Layer 12 of a small transformer language model trained on English Wikipedia (21 layers, counted from 0, width 128). Numbers have three digits each and are written without spaces.
A neuron adds its activation times its output weights to the MLP's output. To switch it off is to set its activation to zero at one token and run the rest of the model.

Output weights of the MLP neurons that the questions are about. A number n stands for (n - 500) times 0.0014.
n126: 528697523441294737213646410448424539340708500529448447594553426500588247547093519402538658378505504624589356716541395543482592495377410451545240351265599181713472463856614931699509540289664275472537456245476587351562631871522313524545467245341631433669338581744619763328500496625751646547346540385541553271432638706368442509422408451374530421408460616299335643852429419592838609481426
n132: 493440636574386596565598434467418754577432514535554588158489496340367559411562547414438271587294425524424561542608444420415433348573554541617607415596443483756456310623627447586406382363532698580570753467689460536330639585510493396694246561651536483377451538483514635287533629422510704640496300685394587567636460475409609588691517342383396507517572370528331394474262424306695548558446
n143: 631369664271312818500594582429330432497552429312589327408703329608618609483588360452677536490576503406547527571464607405276344395471441462338437543455503415394574677677381590500251371555346454440357636744530517416395480507426517523562388438467557521587429326418455549294385315538629453463487576563532555373621459541770381663464620514733524651317746667532702490500598493774504569607493
n189: 390468192340523538397500566620531553620225672318604293347719409304471418641606317542368437496492645572290602500459559387420832560686643594281533340513500500542473462580740522583504350504425531508425380594531489592402463605394710266699606568466386256478264555500583268598620359630447472408518554447537314747559597462514394529553425540521457271536602508778646567638409364635657682385471
n249: 348408627415657343668517580147504622172537682539332576570772478724541576351425688731317373488465504570542607551682615488404267745257392294262542317495454419509256363454564333341424319667291663504322392409527549483467439337559724364681426541618317517546508508871623574674314430603496544548459323491234533473394362732619654426560639701614512273558266486575723678369351456676513465544704
n262: 392509411447483338769421517606557410461548392518476470878731438659643748373476475546279528197430477615398496278537537376711550331541079366568476519888360415334470484610439447513382758391426567462812763599453286492421712438560449444331583402504466313504387395492390560722678357565620827416677555334500555369670393357579480488558383276706516446535552530472533481513591165607630421458547
n375: 130215537489738565391746637511392379530392378724470671435887715392341351495422603457603647585404593459403604364653384360284559212331657336267246461361481460688604633524489574342930086157643640637649443367484384424531465776417495685046684098927250650428479458819515370865412490556360589457640566778892571799505539739525402418361702728248475798185495422179463470333469445346625660571571
n387: 483437276367522453397496561431586699520354500541696570517465441382787378417639641534091297667546496714581741570595479468488437458450637516414475698653425508627435378841466655540421441345483664539492744582431552513443339546680672438550657452530399753488190603368226573491400370412341634346827689376626356580310094723343459464530420435663265650512337535385437528526464426458547784375316
n392: 500888355427517653778520466362338604569402703504349369471585636823602475573262504306421404446381492473693628452537726400271627533371420371683595643658617538698550557573268793634528438492338511492316255462626473604516571528357403517623701566438304464551360572608496574288424228346515649575295543362358554309355496442434453476516717655527647234438532436365480442684296643423487776375376
n401: 552753557335364347414526472506528431474509517524425305463506735418707557511465611463444548368375611439389507536579482509397518712452460471550358570469549599396488412468642633452399415237663423444549339550481360423439520533615606404533506410586472512500619441539697453654566599487608460678359366447446592416414403546381614567470549685451489660497568459583458386595380619736342638633405
n419: 545514429620440527409582279784661445504676500824585556509853239478448519270552654550616570825213652702375408627592487576548231370606447427452439384490504630374426455532531691665285698181593585528568219611357555192466549300339614444553703244532570500384285347658397269421514603327521346387414483359580483765553370505380677418590390617597508527299409631800665727434711569259509190367403
n429: 453717458366535240570297805647520328230427579246612535633202317414537369464492539474508716560432504391527500550633663607226462403684321342241734367807681433440530576459521386500583782578664412526637492414583293667622638639224484376509615528671231435321554591483536320785678524438528567543500629505567580612317719526581541447335692504205516251383467566442542301350309452487629650543404
n451: 616640581557453587548661530450326512519524470360652436513330467516532636389822525446470564488549451551421372801260294450548738299532714579337376402407471323318411463580655496634435535789655270496463203549272326396429607545193543340469459680712492349421572516596484600653555761367581401621495559745716484461516687517716635362599403595415667171394432668277320519384267466606458395458717
n462: 291381350711278577648407359724406677605588545427751453330705602255354500538815577392177480577536463067424670525660655457544525485691837631396638556719301576730390470450505273532021588215430564448696529486646562438373672313564567660719537534191224731534550232356510334642463612590476311654840277594586481376515852381490760743347731559385438299234510457653465276250188448738645514541173
n477: 333615361673491341682476568445209488438667490537445470851638479616436453612536323660615577320221370516380504561604553418179417289553969464294500462792515628571261471415327797408557630542554492483564797504389242294600437595500398688473557266529477584600390557638532568556530328231648395508604615690603484746496526525329608452338504472476461390536536530448711254226508500388724538572590
n489: 389635566504475500527614325666394194370606416401643623367660540671420733541358452712661713414520485299390457477433375344324599508270431307577304485415518507591476602409524492479531351303531457512393645482463556708515694516515444292543583395452776477839492620666334589594459481483411220448670610625465568383589430548598653341880609236422597660421684276412386645570378557602472464637302

Each question names a token from some text and the token that comes next. It shows the activations a of the neurons there, in the order above. A number n stands for (n - 500) times 0.0051.

Then comes g, the gradient of the next token's log-probability with respect to the MLP's output, scaled to length 1. A neuron's effect is roughly proportional to its activation times (output weights . g). A number n stands for (n - 500) times 0.00067.

" fact", then " had"
a: 472476469634496481468498493499491648544480604513
g: 519704635621591464245435654723316491524616639461195576476364711539656486484603640412354430368671574670437517482559557196265490468420522372486363588666514624686453567481538399398476561365422497719509500496383563242670445580385252695439193688691466357403347563508398556513661444334701452285384754469463297455439430496563383297781571568619406738457328678429464522331639780484520414607580
Which neuron, switched off, raises the next token's probability most? n189

" at", then " club"
a: 500490474485499494500536499474498477486723469483
g: 605441520351367449346421491361480452760463459711679514296503488590414294636520695602121385516565523278391368495633566782479609576345611454351311655467456761453179400307721476428398513621547676563454477482410654293541467563556597546593416515394382634413573787393461353407471416505588452587680430623351433722401685750595630770695419612347421511797329338533511340511431278495458557477599
Switching off which neuron hurts the next token most? n462

" she", then " was"
a: 500481507611468496494499499493720485471500496468
g: 427429413687510425334642508563387546362269483510208502379452471215498458285621588343386353479521452505469616472388535463596483328718488570525375385501568529496509488275462658420633738838419462723391308604478563658465145778601545617519469615553430503626541514453586277675734236484437711497587544532620318669448353715480510377209685441568512499396556592654661569664363577703475677516180
Switching off which neuron hurts the next token most? n189

" not", then " have"
a: 500474475471492492470468495486488468497493489706
g: 240715682513464668359329696685473496489632636283395469558377529381413383429480436443415477538728484705562700476491499506510438303711408591658317396540737357453459451761451483690973485439588603390423513642558451587301457447456416524520325657738391324588714255461524408615470470345509559433496574313289544286454421390423505498415702282551556367540408596408710655378687221486737615438545
Which neuron, switched off, raises the next token's probability most? n489

".", then " This"
a: 493484480482496520475490499469497500504484740497
g: 514569679556391383478305262439542466448530640656475487781518520482570623326485479366644511261231482527696475390454440326530439679670458521657586168447471678573497627324507683790400417365453590549639321302335721529476589527707406512387505466384505477535516290567429573656652436658458557381376629300570420654494218377743265569545309493585881775487578387439381549569394746514544425306494
Which neuron, switched off, raises the next token's probability most? n477

"ca", then " Red"
a: 801496713480498484498500489878500498499498480479
g: 457588465663668663511529671546350400336449396493489610465589758351634439539410574592546401344594778272462509394219662683465708473196406459683588463411378479510476430251683564526427604364494509473394456394444473610659309450518323507605757445363371066293690550555422511696708481513590547301623262592264648567381482504595707653277320559449432521492726603568672439563426522397486425599724
Switching off which neuron hurts the next token most? n401

" date", then ","
a: 824492481468499923644483492478468485478495484479
g: 596349426490453218527530281595570512310510277446616534368850409321502542595310516376402705682269534588509543578450500571550572497610473701499747465465380640395572407337750591714625510604494436518192324365745554709405482510580503230704449464610358590434631358418451551499404686600430609755478351139488516647473391662495539714338290291530481493460640306389576672553318465617484667550481
Which neuron, switched off, raises the next token's probability most? n262

" back", then " on"
a: 475497618834496494491496500485499497495500499495
g: 603569297277509527671280657393555478550515339475225414479429381683596564866375513347722416349457600586334401407574596546349582648744624316385525487415614577551739250486469729521353332555508458574406653537306330644690472441337512561419695500287557484519239451519605504542483574720561555512445615373670495772433503523275443445639533439697406225576368382498515427626748237385401657652637
Switching off which neuron hurts the next token most? n189

" possible", then " from"
a: 484493469491468500758480474468495472469500497485
g: 654567405509548382455451534272748485434465395500318346609601620274687552322516468557785500527544755560484625562441478223214545641729493463493460402510849356501585367688559807471547484480585539478307280709636342609651657385465364581518492330589508503268560665388473562450339393601436402560479600454550364488599604491550509266195389636739342500243576453509496473747276349646348556466677
Switching off which neuron hurts the next token most? n375

"ster", then "ing"
a: 652488613468500678472488472487496492497663476486
g: 526627551394545615728463738416590622413394683553454569312635549370484499447406437510390496653461417376791533672520553667458479451310306436585360392578254385473725475613411554558377300232451354558480811395677367440614584549529522326268417505314799477783612455563690713523179567412460504741362553455428470444608103525466606380393579605559611787585676480286421447405587412468400417523547
Switching off which neuron hurts the next token most? n126

"ship", then "ment"
a: 541485630468499659488499470492471487495493495490
g: 368607625398438559528457479382497408580632483562351824533534547744500393789317448508265509457501550371530266377430636491504373428272500395582708527284284631733585458493484382215470160564550560489385676484688649490392655341602525541672510172318478308657572510620662713325416590641429618656397495737563558399547674350563392431577687610556339415723620426319450537415376450784470466374492
Which neuron, switched off, raises the next token's probability most? n262

".", then "\n"
a: 486473493492499677488480495488495517468493810496
g: 488615255583601803516511675448601665760646616323393355508428532455277730620660481342474287588626631520564356413467446428489430614695739595614326543549453320296540379695298490448638543506484742580656522492506441544424295468593372586228513693332549573487557397564619722280272561378475600405451621568650542385716625373159597454406558341575449228571498360731559279297430482328496455484528
Switching off which neuron hurts the next token most? n477

" available", then " at"
a: 499482471498474492469496921490468499498498495480
g: 395363479350605748553474464375372464422401407328429418397421495670543454587076432330603512700542530725483444517676408532598775855427663468575590427514596340760422378481688613405610321349546394529450361603498276656732449655333627414390615389362460712462425613497768588555531413543297325345566551418817651629724467320637369354628367537646511409320538298420547363532441464686509473473539
Switching off which neuron hurts the next token most? n392

"im", then "izing"
a: 484498468508469488484498484493481478468500468668
g: 514554545527585537579500702419586480532788274474404621564622489406619579328571525614319671663380455858408364587571471562341429335679334443195270579483287491867620673528564468505608617162553557548768553398653370523741425630346473390459435645582538590353499448396560655544423427410568436478501429699619560433434619450227713316370480429502346398564421525457559306211552487419741222420494
Which neuron, switched off, raises the next token's probability most? n489

"ca", then " attended"
a: 948495716474498476497500475790500485497498480468
g: 543416392629587499691535646652509172461459326453468356670536547451450513713553609521337534466477542630468426696499410408164364347373443484776673578624584512544342332591508746433521592434429477549522437533454401352257519611316335333504664654773370647429488536479457535682635407246487759262504394598473576417704317437517703395250268493645324482672633575616413474490349408748511714784366
Switching off which neuron hurts the next token most? n401

" good", then "s"
a: 471481702494489471469496489493668496498500493476
g: 513420514550643602332333526465506536663354321620460504521466531272348378666555574621622554280433475666208517680559374319277494332299293544270560474686507725459676477436413378409541367547398670595555490613470404715548811508633684473342423663626643527369631596597584435604449541406656211734530476509572523529405355368720265415682315276340671819541417480397603420247475586432607505577689
Which neuron, switched off, raises the next token's probability most? n419

" provision", then " that"
a: 510495597500494654583468488487474474499500487488
g: 568498577496495627496491601563580390362381538591141445571580581330422517594429496636552433179378356595559362427497394609630501457638525855762376490391540599715532660541464587610709410245447538566662196422482620462292400710473647479283466750646290526580447465559379555614458263553370727321541551649669440512287734463398507563501568336316717434558369348424204799517555414558489506534318
Switching off which neuron hurts the next token most? n375

" a", then " total"
a: 497493794492498497494562649478483499499488494484
g: 436339509505562564474474770449623384398232527440569397498419423574311570479353322595425440269497510517588276380371453667523377237563228449559503344684540535714381351689541541712602494404558353320480480547158537765442688425548455599467494547626468400622657464693623692509594287643349408773671545368303726833727775450424415603402563600423393561504607310450492667511439656507625293455466
Which neuron, switched off, raises the next token's probability most? n143

" ", then "al"
a: 471496494469498526499528488470499737499498519494
g: 382518465266272463556552419637587474451565427310772500552430673547755549406569351349181611639489494474528788262418463587325669730443474444485629501611660474363586689421535357339509589493536560539521890443636429635882474643260514487544484430577611575325572637403559256595339702601526252436520403502478493349667291573668420648430342292489392651320455555382446427497425465322719565343540
Switching off which neuron hurts the next token most? n429

"be", then "c"
a: 549483658471497484482499500489496472491495492973
g: 257318612572649455512427472485391438341542556597413458485719656781260566731457250607538641525432601565447458400442318459354356636480405760388417510564609402517673547438383670526332331579743475416387787521437344470707391370493617695424307395277561528456503450461536854278515635553272384594738619484221566487406407561693531496670800679434465705291399380439432477514563396649397575394586
Switching off which neuron hurts the next token most? n489

"l", then "ative"
a: 470486471496493527499494490543468494546486520497
g: 292571428263553470386569626675357541678437398496475186528495628569537626397713535579342743500439571470628543534512673482640519516266321509627649461639622374347501349464746640694598488644532075254248729602429511452570380392792332278424658290663576412412580460450469518636459588359552481425485553511463691522656373352646323695589430562742515595571634466370272424371466251414507616442446
Switching off which neuron hurts the next token most? n262

" all", then " of"
a: 491498676496499468497530495472496498497557489475
g: 426599427256559533568586284367494681566530574355284248624452224434582448456604514684166396554721510674527557445643487709327479523636492518512388547499251476452251573680169705291579634848545614425403551437670217455477739493594343579467576741674715417557310426547604504425416540512352500548435584529446603539609397312481655620430395459504580405421756621761499510520375390633386385410395
Switching off which neuron hurts the next token most? n143

" their", then " re"
a: 495497892539481482489713516480866488500472492469
g: 462584531239581357659402163542633370487452612685659491423588403452212485676621359273821567441192329197636612577321627176562392647503598430495614373338394659337361553454548475517482537724495709532457542501519643499606366643483495371319516575455534480518732501446617411469597512504562483355451401696512434456563707557446535357706395460535487645404380828777475617661288644546340334541481
Switching off which neuron hurts the next token most? n419

"al", then " "
a: 741482484475483474499478471476530499497494484496
g: 509481520372655617275566346393491401327730549609565490662260440581583344504629392492751494524410644424568651670575569482789446289373480477282694252519703399629451314444697486634543751504659540487472449256427440289673286536513520645673697418407625501528639484129348662419397451626777677342454630471434628558162628617453520548488537574562334512572353561336542477556506458470290339308430
Switching off which neuron hurts the next token most? n126

" its", then " members"
a: 495490485471605497498908484488933499498496495472
g: 516499332475519568196478586527469527477462456609615629349443666569445374557399243443639538521673337456482595438582423647296345479577401591424591506314634626547544590620500411499358260780615369031489581440796489504566678561604320568486549734930472472669389608464583334514348473406410529460440559295490709603488527435375631230317452520333527492583529368721461483545303501651714399818408
Which neuron, switched off, raises the next token's probability most? n419

".", then " Much"
a: 497469490484496632478474487470493503469471779493
g: 599421576307577433578427311811509224571470465716438636425414442564606685514375278391676416496392387672628322528827548790477415417414236534302385615252479490620435566417473590297465437523634393523646534362590639396392698570329436303504477446497679525472379546404418766609519546739504380504414452379415453567791479393623511205564512772535686471510324442579221561722495569508626313647618
Which neuron, switched off, raises the next token's probability most? n477

"9", then "9"
a: 497494499533477485493499499499495475710499497500
g: 588529807399413549746352665593516504547397435676697480688716486270257626673606469697453546496723585247617434545533396630582573407305385279377458282489455565640509609599452566307505291552382398443414746573406582651313442586462615612524713226519428395431526421340641454611313475575592329332550479591448460547656320430285662752562704225604528380490480418510694432590187658356411411436499
Which neuron, switched off, raises the next token's probability most? n451

" ", then "7"
a: 468497468479496475489478499606497877499499503482
g: 394349440500339798455602655474629462548286388248555463716473486368358522548463639550301433435637796568543646525596669569262495551589462492507453373550706285498605525696578480500410561515637406575533337503592492477334700595332405219574571722265148573751768433414606850599387511663251698391482653385370441540435326358532538555450582599545285512581462400442480754401539490498284363430452
Switching off which neuron hurts the next token most? n429

" not", then " exist"
a: 500491487471494479468480490469495470488495483771
g: 398610640276469460552235584444815524523569606411578518425299541550539547430462450274552637327722680482456491365617262139537481437834602300447611433396527561463582356622589638405675388374673502473450540637707670579631584499550387295528670455260587603431502491360398658459457279467168464371479755341381534581336625567660357266587533552365530563458446639720701541451491297729415676482442
Switching off which neuron hurts the next token most? n489

"Since", then " cost"
a: 499499481495500480499499496484497485562495495493
g: 634520483328548222558516507582469519661473512644504585466288622518692361508571841560491464413426194352435499469645504332477644747251432414312320389559313389559361739342861444670475453635564451413425360509253540497531616481415699478494434570288350356540535624752446562686552602625708345349564435465301523414337639567590604400646569676508528244596306706719544363554461602517536222481628
Switching off which neuron hurts the next token most? n451

")", then " is"
a: 493492496493475468498490495497498469589499468500
g: 502453675533524204303414348506446269537360436451481879320448800380568422615622652476300375580241363472484658421471658458748466376492359558165468512537467550557524542425558549315805398652639573533417392442726634616596452399491486753452455504300300793473374474471373596703715376410573576331464729398577486711570350481458485632597619490469652574494542249318593315524548680545473615437403
Which neuron, switched off, raises the next token's probability most? n451